Layer 2 of a small transformer language model trained on English Wikipedia (8 layers, counted from 0, width 128).
A neuron's activation on a vector x is GELU(weights . x), where the dot is the dot product.

Input weights of the MLP neurons that the questions are about. A number n stands for (n - 500) times 0.00077.
n23: 595,375,788,431,420,509,532,561,381,496,773,609,555,383,582,301,430,438,441,491,612,322,761,488,227,364,448,508,330,626,439,529,467,543,618,757,559,307,435,585,724,525,177,339,591,228,403,476,395,654,749,648,551,582,575,128,210,685,625,444,729,376,616,644,522,518,381,349,573,401,531,610,776,386,459,669,275,464,402,726,470,403,626,733,342,786,846,572,508,478,492,557,512,390,513,334,509,663,513,538,484,360,504,261,296,348,367,428,473,433,756,513,611,554,496,432,407,513,459,777,212,518,421,541,312,352,642,446
n39: 534,385,702,477,592,542,322,285,564,590,379,532,589,656,521,595,578,555,614,564,554,619,233,513,396,199,646,426,342,332,772,461,521,865,572,505,377,349,626,588,406,257,837,899,266,888,438,273,658,408,638,570,771,284,674,648,271,479,613,305,334,412,394,564,425,390,422,632,464,311,404,525,350,294,640,599,587,356,545,565,317,540,455,611,296,474,510,469,728,635,496,653,470,323,638,354,486,585,317,692,632,617,392,462,345,670,444,425,287,730,477,712,521,514,432,544,416,486,569,552,209,236,486,590,657,563,294,331
n51: 613,505,487,542,547,461,550,740,296,448,784,709,496,463,224,403,590,332,464,307,643,419,385,647,686,658,688,709,643,398,759,402,303,412,413,495,292,611,700,449,643,684,227,474,623,393,784,694,385,302,248,467,300,226,484,585,577,440,567,395,556,418,414,381,526,446,854,492,400,424,655,341,558,397,567,492,422,496,393,491,529,765,352,293,492,289,491,352,677,531,407,700,390,346,600,419,589,376,504,672,388,673,284,595,367,492,549,325,670,423,654,678,372,627,352,459,421,386,411,605,531,483,732,487,500,470,630,764
n61: 471,630,686,229,447,293,323,451,629,467,612,474,448,462,455,354,487,456,615,535,509,551,141,435,618,274,464,452,445,368,487,441,351,642,524,561,488,429,481,346,574,541,386,671,474,416,537,736,403,535,464,343,384,608,429,551,403,757,496,524,426,714,561,298,391,380,540,496,598,293,664,348,393,580,488,715,345,655,472,268,522,646,260,590,336,654,756,725,356,595,409,524,546,538,521,496,482,259,974,471,496,519,208,874,863,449,842,316,482,659,541,687,154,532,435,432,398,419,475,471,491,630,620,441,483,601,695,636
n79: 536,380,616,318,587,514,620,254,433,629,336,561,578,454,760,48,671,296,829,500,676,678,500,403,645,784,396,603,189,547,430,301,88,459,789,586,772,547,329,422,366,535,410,857,654,396,674,561,477,486,309,505,468,542,473,356,528,287,509,216,575,643,555,632,544,189,752,531,437,478,486,430,560,650,421,260,557,449,610,610,435,458,565,431,433,496,614,859,659,447,589,720,603,408,643,368,623,314,334,563,562,223,528,365,395,555,473,534,337,500,495,743,478,374,519,659,372,432,580,647,850,226,343,378,536,613,389,413
n127: 752,543,402,572,463,375,514,582,554,666,227,450,460,320,525,526,477,559,382,609,926,509,437,445,496,289,508,271,765,441,356,491,385,434,517,621,288,373,327,500,518,225,482,613,469,382,348,266,665,786,596,413,332,732,586,519,500,628,250,463,343,678,404,793,374,528,559,593,162,440,509,382,421,709,626,287,805,459,439,518,358,625,670,456,612,534,351,552,766,320,393,544,341,654,977,581,429,692,300,478,508,418,527,458,614,617,701,504,440,517,389,236,572,379,366,413,518,611,662,269,556,684,709,317,582,464,304,546
n132: 522,776,710,606,321,443,500,321,281,459,431,634,473,453,559,417,500,600,290,393,745,595,398,209,516,612,555,453,429,476,524,549,507,384,280,466,289,286,146,544,477,611,350,492,508,540,629,544,435,500,332,431,593,445,387,384,428,686,427,619,504,496,391,362,561,288,552,711,602,597,484,400,550,355,563,481,420,665,557,452,690,632,673,585,606,459,409,657,565,435,720,780,485,227,589,385,537,377,408,655,585,246,469,427,546,341,466,403,444,436,504,661,537,610,445,710,780,679,571,507,667,488,357,332,470,606,496,858
n208: 513,808,615,433,224,477,509,320,359,563,701,433,316,481,667,547,306,432,617,405,306,472,567,508,385,674,381,342,683,603,611,517,390,531,521,543,141,491,352,352,839,592,795,710,704,518,509,682,686,369,484,444,308,279,611,552,270,492,500,500,340,672,206,455,352,467,441,604,605,740,364,629,609,474,529,707,536,383,343,536,408,411,358,426,436,504,441,275,677,298,361,602,470,169,426,617,715,588,500,221,647,591,358,541,705,420,245,810,454,517,721,380,508,629,358,509,409,619,508,521,671,773,468,467,569,562,544,744
n221: 500,430,251,380,417,452,632,543,542,320,468,488,454,714,511,271,449,633,589,469,251,598,430,431,651,420,554,659,418,582,260,448,507,538,442,450,553,590,463,493,638,423,539,749,284,602,553,659,447,539,281,417,489,512,302,812,837,691,446,706,533,539,587,360,544,737,504,394,504,709,476,420,401,361,366,529,394,454,570,389,290,202,570,523,537,474,689,635,549,748,217,343,344,496,630,512,492,387,520,530,664,371,643,356,466,503,522,688,317,452,648,423,544,480,318,376,500,412,426,430,488,484,453,561,735,690,673,412
n253: 434,537,560,504,791,617,593,509,410,739,406,548,496,566,582,658,310,579,409,659,379,238,539,480,452,687,363,436,316,356,609,466,512,735,455,322,374,469,472,407,560,799,706,509,799,364,588,687,378,421,302,462,474,612,420,58,191,566,634,368,656,456,454,723,432,206,496,475,573,318,394,663,240,766,410,545,672,544,414,327,603,529,396,615,483,542,904,390,538,617,731,648,271,560,466,548,537,559,292,450,529,547,561,415,466,379,197,640,348,654,581,565,574,477,348,707,662,311,434,591,292,375,659,559,437,369,418,505
n259: 516,541,334,466,548,659,569,669,758,784,438,591,576,639,662,680,391,226,441,709,619,577,414,540,483,437,766,520,350,660,289,488,524,521,159,472,254,474,597,584,606,290,435,353,573,452,259,480,421,335,472,412,390,628,285,391,283,463,316,409,395,697,591,681,549,545,592,532,370,415,522,577,500,467,444,419,391,402,368,316,436,553,663,332,747,697,400,746,704,327,431,472,619,668,399,374,640,701,591,752,282,472,761,644,492,531,475,630,394,640,482,410,638,433,337,492,466,420,431,344,491,883,496,527,376,375,155,584
n286: 557,551,444,564,526,595,406,520,574,473,463,766,776,552,662,649,215,545,538,541,369,192,436,590,344,535,648,343,233,842,552,195,356,386,534,306,755,743,513,493,611,542,310,625,532,338,521,463,286,646,366,605,598,329,639,402,516,492,422,386,216,573,312,432,517,399,683,538,306,348,512,383,390,659,717,470,545,675,724,447,512,464,348,661,585,381,620,543,663,533,664,610,377,492,528,415,437,400,463,697,323,509,528,429,382,417,297,412,426,611,562,480,466,699,532,473,430,492,336,435,583,586,573,525,550,632,687,562
n294: 569,817,353,387,722,556,308,377,367,99,500,450,460,485,559,392,546,587,642,564,344,685,455,437,212,482,550,434,424,618,563,213,466,677,462,723,631,464,287,483,746,555,514,464,522,518,667,328,570,509,396,653,504,791,413,352,199,560,743,732,343,523,394,500,678,338,473,801,601,205,518,661,677,793,399,521,601,557,333,509,469,560,369,385,435,448,694,631,443,440,646,426,483,637,318,423,486,660,500,535,534,379,374,668,584,646,336,525,454,431,341,734,351,253,257,272,676,616,397,410,271,458,829,368,669,477,420,794
n297: 401,283,473,409,660,509,447,523,658,457,565,455,389,662,406,470,394,619,510,404,558,500,405,513,383,407,718,554,529,837,446,522,689,344,348,724,442,276,408,420,706,483,199,509,387,642,630,614,443,592,513,637,108,545,387,457,183,341,445,575,231,569,292,577,448,481,615,896,816,706,583,372,606,412,525,564,629,537,336,653,625,834,450,642,396,712,420,540,623,430,354,758,418,385,179,454,495,566,376,552,483,427,586,555,682,768,669,296,398,283,505,572,564,702,518,575,429,481,504,509,218,333,275,434,648,328,374,932
n321: 625,401,496,343,323,434,414,586,495,355,190,568,550,619,308,614,414,706,714,448,277,393,538,396,724,662,339,392,563,312,470,627,649,462,353,518,558,487,436,516,500,628,513,483,525,234,257,460,492,440,571,285,408,766,537,540,784,713,397,430,516,392,713,662,830,652,733,428,428,512,457,400,450,529,532,315,194,430,604,708,320,528,593,442,533,496,636,533,723,601,556,286,715,384,830,641,478,717,431,471,412,335,521,686,222,416,427,305,461,463,553,246,524,553,368,264,687,649,472,585,280,618,590,567,533,547,525,724
n326: 444,634,525,764,523,522,736,580,633,460,526,651,665,351,504,540,687,466,605,581,612,354,693,386,254,377,194,515,146,681,571,233,195,636,449,383,496,475,330,512,272,587,673,592,513,344,376,406,476,568,562,630,418,708,528,597,513,393,551,146,425,368,223,777,613,443,645,571,368,544,572,728,311,622,527,528,504,473,489,547,545,678,295,389,592,520,528,435,602,440,480,747,416,299,661,492,579,430,351,556,602,495,446,539,197,275,284,654,603,440,322,571,591,678,533,484,508,496,412,592,417,212,593,552,589,710,558,366
n337: 645,352,671,449,586,170,527,675,500,516,404,792,500,413,635,488,235,410,637,474,333,589,513,563,546,281,387,423,469,725,390,467,360,276,398,527,711,334,550,543,513,365,581,555,756,445,639,492,299,808,379,508,251,370,455,589,526,448,441,415,412,698,298,220,430,616,603,639,619,628,547,472,318,533,397,424,496,600,500,526,467,349,580,364,374,528,561,373,369,609,284,569,504,599,280,666,540,795,316,427,357,750,487,539,694,595,508,450,522,431,745,454,659,531,917,599,347,243,552,311,653,318,637,434,626,568,680,351
n357: 703,447,388,247,550,584,307,601,213,213,304,618,553,613,526,357,541,450,381,326,375,314,495,462,599,341,542,694,275,432,527,421,341,398,665,368,307,559,713,391,415,423,368,191,455,486,774,749,518,289,517,632,304,531,683,481,734,406,416,629,338,375,457,327,340,586,804,487,449,513,615,445,367,592,547,556,234,488,545,652,161,717,369,566,496,487,440,733,241,425,848,564,574,580,571,655,400,382,518,369,786,461,685,715,739,484,504,554,403,543,486,821,688,359,568,372,482,491,664,729,523,449,876,391,552,586,419,491
n387: 526,311,614,496,654,410,298,536,154,331,484,532,356,637,332,307,476,640,475,352,449,446,655,559,532,492,463,540,621,448,215,466,582,625,493,346,435,292,559,562,602,675,616,357,729,212,580,622,435,624,603,758,535,398,428,818,648,676,456,602,384,581,538,456,463,341,713,626,567,504,287,452,508,473,611,417,440,550,386,629,520,292,397,771,454,572,518,562,519,716,541,691,330,515,368,516,342,500,632,386,340,406,563,301,562,351,564,522,358,857,787,682,493,602,385,346,457,525,459,428,385,678,592,479,443,496,327,422
n420: 370,536,504,543,488,412,314,409,355,354,214,607,534,579,488,410,552,465,388,474,530,329,744,696,726,324,215,212,550,397,521,562,375,294,648,330,205,310,408,678,652,560,547,496,411,358,568,643,409,634,595,537,475,606,451,333,773,626,679,453,653,526,491,427,535,572,522,291,755,536,435,456,613,599,436,536,301,469,242,792,369,175,163,350,594,647,665,546,488,443,508,425,602,374,492,560,397,638,409,595,681,601,726,345,266,538,573,527,623,660,434,709,734,588,581,512,375,504,472,675,371,452,569,670,274,372,741,425
n427: 496,520,225,458,629,762,416,205,343,855,490,565,477,465,452,451,674,598,544,434,133,646,579,283,615,310,470,382,412,184,217,571,263,787,526,560,487,715,445,388,697,86,206,625,634,341,736,569,496,566,470,505,495,541,406,554,514,579,720,538,548,509,332,756,404,651,608,517,385,447,608,509,541,419,574,641,542,597,471,283,527,381,611,147,384,535,582,576,352,629,522,449,420,568,391,253,510,553,570,451,596,485,380,539,405,625,460,496,438,429,615,505,933,294,255,626,803,117,632,610,385,533,514,558,674,621,550,730
n429: 475,514,595,483,355,339,301,443,344,315,464,557,385,383,398,570,496,478,354,412,440,477,461,362,206,377,713,500,619,448,326,684,603,487,382,682,153,399,537,601,577,520,391,361,582,509,472,464,353,794,476,221,509,634,700,459,518,648,439,755,648,451,518,160,801,473,482,276,373,455,716,524,487,538,358,669,777,445,312,544,616,704,569,572,508,604,610,736,517,348,360,718,458,398,483,421,518,708,469,759,525,346,465,302,449,722,728,647,420,729,716,188,602,540,539,593,559,334,554,496,428,651,346,808,517,270,513,504
n438: 438,560,436,526,412,416,482,648,533,333,504,673,652,458,431,632,478,897,654,400,705,554,496,419,560,534,341,720,345,504,453,479,590,475,745,454,355,617,449,636,381,646,591,444,654,239,377,552,324,701,380,517,517,273,670,423,517,475,636,544,435,724,183,496,638,418,461,383,539,492,277,573,272,233,520,447,421,484,185,755,249,462,651,534,641,303,524,659,291,749,414,269,632,483,466,491,622,603,378,624,622,607,543,468,293,504,410,425,262,450,812,135,634,665,642,575,403,540,381,549,531,509,299,446,579,845,487,509
n448: 451,151,394,462,211,281,595,573,477,117,430,269,634,698,428,341,530,651,339,353,854,401,278,612,576,487,496,352,563,560,436,414,552,596,615,385,670,461,386,409,622,576,470,380,661,681,663,564,595,427,271,388,299,623,553,495,301,334,666,578,508,596,341,573,504,460,855,584,735,549,387,344,362,628,560,435,439,570,450,648,496,643,474,308,508,581,547,508,756,377,472,323,696,625,496,466,657,571,305,611,677,528,559,564,659,626,415,613,448,251,540,564,512,204,615,264,521,333,496,439,562,430,470,166,681,620,563,615
n455: 358,427,309,432,444,570,581,471,544,233,430,508,524,326,405,262,545,565,458,541,488,865,444,428,576,370,448,463,453,593,456,426,561,389,545,639,555,598,474,549,412,614,451,484,616,642,825,316,355,740,444,543,516,636,299,547,427,309,507,559,504,459,384,480,421,857,729,262,405,393,525,496,342,656,895,366,692,566,504,418,615,815,404,567,477,462,540,301,531,442,561,452,523,709,532,297,589,403,496,589,436,517,540,462,106,388,761,426,426,377,517,580,500,500,705,633,677,354,603,331,634,611,329,546,504,327,444,642
n456: 567,262,426,407,379,653,128,439,673,333,457,430,766,641,268,598,467,415,549,467,518,564,505,277,310,386,435,322,559,570,369,527,460,555,626,635,394,397,335,379,357,544,739,444,208,646,683,413,590,387,366,495,646,394,648,470,113,752,418,218,236,652,163,458,514,461,727,294,359,721,623,539,609,514,509,739,613,394,416,557,312,573,528,837,719,473,382,364,505,730,429,480,629,277,294,669,574,354,585,639,570,640,528,661,450,483,491,560,385,589,890,454,535,206,714,468,300,620,496,704,418,562,439,646,666,794,735,341
n466: 737,465,439,504,523,538,372,345,568,410,526,396,362,674,718,200,823,311,578,521,512,570,396,442,393,455,577,409,413,525,330,767,645,516,535,674,519,433,535,312,529,828,604,355,566,362,482,404,355,391,554,685,443,451,524,496,420,488,723,496,520,175,712,404,521,430,433,442,393,547,143,500,654,492,477,614,840,756,526,568,353,569,467,605,397,634,491,528,693,551,461,369,227,322,443,600,666,673,391,396,625,620,743,704,370,359,346,470,326,294,650,389,383,384,364,480,419,556,524,488,668,648,575,388,659,488,332,590
n495: 597,569,489,706,708,466,350,449,449,260,347,645,336,563,633,469,606,522,432,628,668,515,286,442,489,426,416,431,424,576,605,374,449,528,443,574,454,449,562,497,446,497,555,387,414,496,189,513,377,724,735,299,376,565,510,600,445,404,470,660,620,485,469,693,635,309,754,537,211,569,772,571,535,167,514,297,533,444,467,482,632,443,467,436,410,431,328,489,605,481,524,686,420,422,496,427,351,492,496,469,486,566,601,483,518,571,255,447,734,379,635,478,637,661,645,637,454,478,321,610,504,611,507,606,500,718,446,507
n508: 547,748,326,214,633,618,622,682,352,450,534,438,379,204,488,434,488,541,809,562,832,716,492,531,451,280,462,500,496,549,652,524,508,416,596,720,318,170,548,557,484,392,290,640,480,335,491,370,429,591,462,595,584,179,508,418,413,500,553,549,577,438,709,455,924,625,542,538,413,232,409,608,396,575,538,442,633,679,408,525,476,500,463,692,527,566,477,568,611,584,349,142,570,472,613,463,246,543,579,764,246,482,418,393,612,504,484,455,735,355,432,300,535,470,341,544,476,470,656,512,568,345,562,419,654,365,528,669

Each question shows a token from some text and the vector x that enters the MLP there. A number n stands for (n - 500) times 0.0088.

"oor": 476,686,230,541,550,392,367,320,613,485,596,659,674,509,485,520,520,532,309,603,525,501,589,540,347,567,425,593,561,269,488,580,377,468,364,489,680,600,819,487,348,621,448,410,314,697,317,551,416,544,604,482,490,461,624,497,722,511,543,348,543,528,581,497,616,279,484,434,684,525,596,500,572,676,561,512,506,473,423,280,348,384,543,680,508,540,623,452,501,312,243,450,414,567,181,456,298,548,557,539,554,616,619,290,537,507,349,587,598,496,409,572,523,570,470,484,459,646,533,621,381,526,520,441,410,441,568,573
The neuron with the highest activation: n420

"ribut": 605,555,469,543,598,266,227,454,564,372,514,617,560,413,491,564,611,530,345,595,475,626,541,578,400,409,452,615,483,142,609,415,290,513,505,505,680,522,658,352,246,464,502,461,386,598,613,386,582,569,415,476,434,456,510,520,819,509,547,596,535,449,714,542,625,329,624,406,677,482,528,370,676,588,316,446,558,602,521,448,448,468,446,513,479,631,448,411,434,363,489,590,376,609,399,720,475,493,601,585,603,640,712,467,583,525,354,521,478,381,411,452,499,484,312,426,463,523,665,676,250,544,251,624,454,570,464,500
The neuron with the highest activation: n357

"ay": 353,659,358,540,624,333,312,473,655,441,605,677,592,286,539,472,510,523,425,502,550,533,715,465,418,564,480,667,428,193,604,536,438,487,331,524,674,441,734,558,334,590,431,414,548,793,456,565,513,429,460,571,494,368,633,464,689,455,364,585,502,435,493,376,550,317,494,447,745,542,447,496,635,638,508,529,438,378,622,254,493,315,633,518,492,350,559,451,475,502,212,459,371,625,318,432,400,602,444,517,568,665,683,580,662,349,340,527,599,493,437,536,547,510,494,511,480,615,623,640,309,584,444,501,435,523,553,402
Which three neurons fire most, strongest first? n337, n357, n420

"ost": 423,480,441,611,513,318,502,383,652,505,605,515,466,472,483,574,475,563,351,568,481,581,478,474,322,596,527,696,617,206,561,702,350,634,270,639,730,582,766,337,467,629,680,523,310,641,406,362,500,530,468,477,583,252,636,396,602,431,355,556,370,541,621,514,594,417,448,400,677,545,470,431,554,522,576,570,608,599,407,307,524,383,511,590,614,564,501,220,486,419,309,486,385,593,515,721,345,574,383,631,629,646,553,277,584,500,415,449,581,630,432,557,492,515,386,471,678,549,498,424,383,503,292,486,417,511,514,449
Which three neurons fire most, strongest first? n39, n429, n253

" that": 461,547,296,496,515,307,557,503,596,457,692,451,650,591,713,368,482,399,341,436,525,726,628,593,474,478,508,548,565,298,443,569,420,630,548,567,552,499,580,543,233,557,458,429,572,702,529,643,468,660,583,365,429,478,790,562,683,435,407,310,556,489,667,643,530,419,450,361,603,388,570,422,622,709,672,538,367,358,490,431,654,382,530,509,595,448,434,307,373,456,312,472,264,516,322,515,459,510,632,596,331,490,567,520,607,424,367,540,522,509,413,508,525,458,619,437,627,551,435,687,325,585,419,362,255,535,341,626
The neuron with the highest activation: n259

" and": 375,591,339,547,517,380,308,582,839,440,657,490,658,442,626,404,509,537,301,511,533,745,673,564,408,534,625,555,497,312,607,640,451,515,457,444,691,623,651,424,319,613,436,393,550,666,510,566,324,617,524,360,540,504,800,589,661,542,412,419,469,501,719,524,529,431,566,408,652,380,440,529,547,638,643,380,439,561,531,423,386,546,621,405,575,466,413,320,495,533,345,550,370,465,320,352,539,528,572,503,390,405,515,481,653,294,328,578,529,616,343,637,550,467,430,412,448,553,548,645,468,252,406,395,327,505,387,482
The most active neuron and its activation: n326, at about 0.16

"ry": 276,694,336,625,519,378,390,401,636,368,686,646,548,432,365,506,555,394,397,552,466,568,645,484,480,542,445,637,607,290,465,627,472,460,345,566,635,491,672,429,475,670,572,453,392,670,329,659,605,554,470,511,537,472,656,421,655,542,287,517,553,595,745,549,578,408,406,475,666,468,420,365,523,621,588,519,542,381,582,425,409,440,596,650,576,528,555,414,455,494,321,535,387,589,356,312,344,395,492,621,613,702,648,362,738,292,322,499,531,528,464,571,369,522,541,356,600,440,588,666,272,550,421,349,392,528,307,476
The most active neuron and its activation: n387, at about 0.9

"w": 330,593,434,520,560,271,445,316,704,600,652,521,605,393,438,416,646,596,396,357,453,723,639,466,565,669,383,526,505,260,677,674,371,468,271,479,581,606,637,569,426,385,418,569,407,679,418,647,612,490,506,556,450,390,614,465,504,436,427,579,484,501,613,232,596,435,601,463,812,454,564,567,509,745,540,533,539,565,517,346,414,445,494,655,515,398,440,503,467,493,247,580,442,649,428,678,405,487,482,578,531,580,449,410,575,464,400,478,519,445,309,592,251,587,618,347,371,454,603,559,564,426,444,489,252,563,391,618
The neuron with the highest activation: n61

"H": 306,606,339,580,429,234,543,397,581,501,538,548,643,372,632,447,467,553,336,633,524,600,699,483,372,470,518,500,617,71,433,532,392,412,406,534,731,490,560,400,473,513,524,464,480,596,465,485,389,584,501,439,524,431,708,497,707,504,392,504,398,570,592,491,667,455,451,576,669,551,566,424,605,679,617,569,490,552,591,325,363,445,655,802,493,318,511,463,540,425,403,585,396,763,604,375,316,632,334,415,628,681,510,467,577,427,412,425,577,464,380,524,486,477,482,410,510,627,469,592,364,470,407,439,301,679,349,582
The neuron with the highest activation: n127

"J": 454,503,340,597,471,307,417,467,646,503,535,533,550,297,642,460,615,555,396,449,560,625,619,544,439,467,420,429,454,152,524,575,511,449,382,336,674,420,726,444,415,534,441,506,463,689,546,529,409,479,538,400,594,356,768,447,634,540,517,606,547,481,862,511,650,423,465,471,731,437,481,354,640,518,631,481,330,468,577,379,656,321,630,663,393,334,534,489,475,504,389,565,421,774,519,444,475,684,443,327,552,624,481,528,542,499,281,432,534,396,396,428,510,588,435,514,608,580,549,610,256,396,404,560,322,588,415,605
The neuron with the highest activation: n321

" col": 339,411,592,484,422,331,485,389,551,621,622,666,456,311,397,428,644,551,371,638,541,754,659,621,391,749,335,646,702,211,453,565,417,469,522,427,750,711,638,305,407,451,434,506,288,609,575,443,443,578,482,461,560,455,650,508,707,459,340,390,411,587,602,649,575,465,541,622,589,482,523,503,550,709,510,507,544,574,584,478,517,413,491,414,541,439,519,562,298,319,388,449,515,450,454,420,374,516,403,516,403,537,685,307,409,493,471,601,505,335,446,549,496,500,394,525,472,567,551,781,584,557,234,349,510,534,359,519
The two highest activations, in order: n79, n427

",": 360,593,318,530,555,315,297,515,766,586,821,499,676,478,692,442,535,437,320,544,570,591,667,617,458,558,625,513,546,315,641,506,454,487,632,500,679,662,574,386,352,516,418,383,435,807,483,545,440,503,494,457,528,494,849,470,735,461,435,432,509,541,684,551,496,469,454,441,681,335,415,593,490,619,561,389,411,529,573,313,375,507,619,460,595,354,448,338,492,400,361,449,333,463,425,362,402,485,515,488,362,519,632,544,681,329,349,503,391,582,531,551,514,562,527,406,451,540,571,635,352,461,517,431,383,457,310,492
The neuron with the highest activation: n286

"isc": 533,528,519,631,536,456,403,378,662,352,713,553,577,353,376,515,471,436,324,520,741,612,498,483,430,464,584,697,602,256,426,370,409,475,349,557,573,673,767,482,450,463,588,583,436,745,583,431,405,460,448,619,469,316,572,429,731,411,469,489,467,431,602,634,536,476,459,439,765,569,518,580,646,577,387,532,459,539,518,327,601,521,673,410,566,490,531,443,471,456,266,493,463,735,429,639,394,615,377,302,518,578,470,183,591,381,424,454,591,412,486,522,311,449,320,484,726,649,524,430,623,447,403,464,340,444,463,593
The most active neuron and its activation: n51, at about 0.8

" of": 438,512,493,432,374,500,420,490,677,403,650,552,678,453,700,428,599,549,299,512,537,655,660,362,388,468,569,687,506,232,480,570,586,551,388,396,627,601,683,429,247,447,480,389,374,702,587,478,544,646,543,472,469,486,715,549,560,599,479,439,441,528,729,688,583,383,493,366,680,353,378,609,558,600,657,388,345,576,611,391,570,561,610,521,576,185,438,413,484,388,310,445,344,507,434,531,456,595,501,503,352,519,652,564,617,448,326,608,525,574,461,654,337,410,600,398,615,557,378,471,463,437,357,586,276,495,327,528
The two highest activations, in order: n259, n455

"sc": 421,571,480,475,335,378,459,423,723,520,562,441,642,321,500,432,450,412,543,515,643,732,514,373,417,649,587,383,633,102,464,601,406,539,523,572,466,648,473,510,355,590,467,583,614,837,489,454,563,481,542,622,595,336,530,492,688,485,370,406,499,636,639,454,683,483,556,407,534,387,492,493,456,533,385,690,461,582,570,485,441,600,549,379,549,412,395,529,474,509,303,423,459,612,301,699,317,445,429,513,643,485,486,334,656,463,270,444,695,382,391,549,387,622,331,508,610,617,737,628,542,454,391,570,374,355,450,524
Which three neurons fire most, strongest first? n508, n132, n79

"gr": 347,564,564,441,475,358,432,370,807,419,726,602,527,288,491,414,471,454,400,626,540,583,745,549,292,619,447,331,646,165,362,672,548,450,424,517,498,528,647,390,354,400,593,568,406,670,401,449,744,524,495,526,507,528,453,450,606,510,585,357,595,592,770,433,808,359,499,401,630,443,464,533,387,696,519,506,453,584,604,408,464,467,593,517,465,587,569,336,376,474,351,560,379,563,466,525,384,483,569,402,585,601,541,358,491,548,279,456,526,393,386,561,352,591,513,579,634,610,609,591,560,379,477,490,361,339,551,573
The neuron with the highest activation: n508

"016": 475,632,272,513,426,274,292,391,593,454,735,602,607,364,619,537,669,469,388,342,585,524,697,579,329,586,412,474,504,282,547,494,471,517,557,558,697,652,567,619,276,682,472,447,322,704,418,464,461,521,375,453,525,310,521,543,763,332,353,412,548,503,669,592,691,373,501,498,646,538,416,614,601,604,524,575,382,575,600,375,396,420,583,463,625,338,506,461,348,458,396,584,370,573,421,560,514,585,515,583,482,518,507,519,608,484,321,526,471,404,363,367,694,674,403,391,454,479,482,625,278,645,480,557,402,663,421,603
The most active neuron and its activation: n438, at about 1.4

"ons": 493,506,397,598,536,526,470,300,677,408,641,656,610,495,494,645,579,597,240,560,552,643,776,541,468,596,532,593,577,197,624,768,369,573,349,518,780,663,632,511,401,414,592,474,433,634,546,485,435,504,537,478,454,414,578,542,688,450,363,365,495,500,665,392,642,276,601,468,639,410,580,422,482,534,527,536,400,487,330,402,500,339,504,495,506,492,547,481,363,442,278,547,445,701,347,601,252,474,511,490,398,542,503,315,578,547,295,448,705,344,453,460,557,594,376,362,468,465,555,576,461,597,334,462,570,512,342,600
Which three neurons fire most, strongest first? n495, n427, n51

"\n": 295,550,342,569,546,473,541,344,586,467,729,531,606,438,591,456,428,433,360,563,426,677,713,475,332,448,587,525,512,295,589,522,416,452,646,421,721,627,589,556,195,464,592,433,496,763,577,411,391,588,683,319,521,455,689,526,616,570,341,616,414,431,672,524,541,409,440,458,760,352,355,598,630,668,413,421,487,631,645,382,394,491,575,576,621,515,468,360,238,545,327,545,283,525,481,438,439,619,508,632,447,597,479,369,605,389,410,588,515,389,337,438,475,482,532,447,411,514,442,681,383,615,570,399,447,499,445,659
The neuron with the highest activation: n294

"pl": 362,479,433,602,521,378,243,446,779,480,591,462,540,282,487,422,599,495,555,575,480,723,556,688,149,647,369,439,664,145,470,560,343,705,450,495,620,625,703,471,349,387,572,553,332,659,440,478,716,412,730,572,484,366,641,579,661,499,443,488,537,593,494,453,610,342,461,445,641,526,532,427,632,625,510,535,415,562,533,358,461,642,625,522,503,465,516,399,455,388,446,573,477,545,361,505,490,570,544,463,549,573,467,497,511,503,311,359,557,512,411,446,376,465,637,522,622,432,598,576,457,451,196,599,454,405,385,554
The neuron with the highest activation: n39

"1": 309,531,460,580,530,310,396,405,769,327,729,580,655,492,549,427,568,479,454,531,540,640,552,505,374,580,491,663,547,200,529,681,499,491,511,493,563,585,548,534,348,572,491,393,550,741,341,507,459,335,495,433,633,393,673,444,487,400,349,347,382,455,739,605,676,610,544,583,659,495,487,495,535,595,620,382,404,611,583,485,435,539,555,556,622,410,434,458,479,420,231,576,281,650,496,504,379,675,359,425,402,603,424,527,593,473,275,529,481,279,374,545,577,428,518,490,589,436,479,755,568,574,404,650,296,486,316,503
The most active neuron and its activation: n466, at about 0.74

" ===": 504,618,262,650,583,472,485,263,766,533,597,523,662,295,535,442,553,451,521,458,352,671,709,494,376,390,574,504,380,237,554,382,416,452,493,550,850,646,528,418,214,386,478,479,361,565,491,571,492,679,510,437,485,378,622,657,411,568,399,517,262,580,610,546,648,554,541,416,530,465,325,404,603,657,539,562,592,528,637,396,596,446,616,500,690,507,562,334,409,614,311,588,339,560,377,540,402,616,393,599,517,470,624,506,504,454,385,523,351,472,491,399,504,425,441,512,524,527,662,699,427,516,398,571,327,497,393,635
The neuron with the highest activation: n427

"014": 549,616,260,559,495,270,373,403,565,423,755,620,584,400,586,507,673,461,394,339,635,502,713,645,337,592,397,420,548,234,494,476,432,425,575,569,640,645,619,602,231,640,455,351,429,703,345,560,427,548,397,501,498,283,510,523,674,342,403,467,555,442,718,641,704,446,503,520,600,476,388,559,590,608,511,567,423,537,619,294,435,454,485,452,661,411,580,498,355,475,441,580,331,522,439,549,550,635,443,572,502,517,539,509,592,457,312,604,467,434,311,380,612,761,429,440,451,498,443,599,324,530,470,652,378,641,415,545
The neuron with the highest activation: n326

" so": 500,434,234,532,497,385,332,411,647,557,512,472,735,305,483,498,724,467,464,572,451,812,631,523,392,604,618,606,525,324,502,659,468,556,592,597,567,510,673,460,326,535,440,467,486,649,464,554,387,580,563,409,369,468,677,684,654,430,444,338,446,514,547,711,566,278,428,507,489,276,487,473,663,813,483,496,570,358,439,367,737,517,520,673,530,548,470,330,542,501,290,506,367,402,444,621,341,525,505,426,455,484,443,405,615,511,434,559,271,365,348,503,549,506,506,462,542,525,556,664,362,621,371,317,503,507,578,575
The two highest activations, in order: n127, n466

" from": 539,569,359,623,531,448,372,300,722,402,610,523,592,401,708,395,510,502,384,446,509,694,630,449,345,515,532,586,506,248,560,549,654,418,442,581,685,579,582,510,216,560,417,420,555,724,486,501,380,699,661,459,438,451,719,624,583,418,273,513,438,647,736,590,469,322,616,362,609,261,513,410,607,546,519,281,385,533,621,502,570,469,451,595,484,378,443,239,449,592,256,442,492,522,343,425,448,648,561,576,392,472,608,514,585,431,375,607,569,538,533,654,477,492,600,476,573,566,496,572,388,554,357,464,285,504,417,542
The most active neuron and its activation: n495, at about 1.9

"asc": 268,338,540,554,461,293,508,437,693,551,536,697,557,402,482,531,540,612,441,661,636,562,611,548,338,572,504,521,817,187,512,644,440,606,453,581,436,544,507,364,434,409,539,602,376,722,488,567,520,508,528,492,537,289,486,440,700,356,361,310,621,466,563,558,614,364,341,471,507,545,576,573,674,557,428,608,557,635,662,336,591,345,535,448,574,401,432,406,484,422,232,521,220,578,251,640,468,425,452,517,531,653,524,424,705,587,345,562,533,467,468,555,333,547,485,482,534,613,646,554,403,568,347,568,397,440,431,553
Which three neurons fire most, strongest first? n208, n39, n429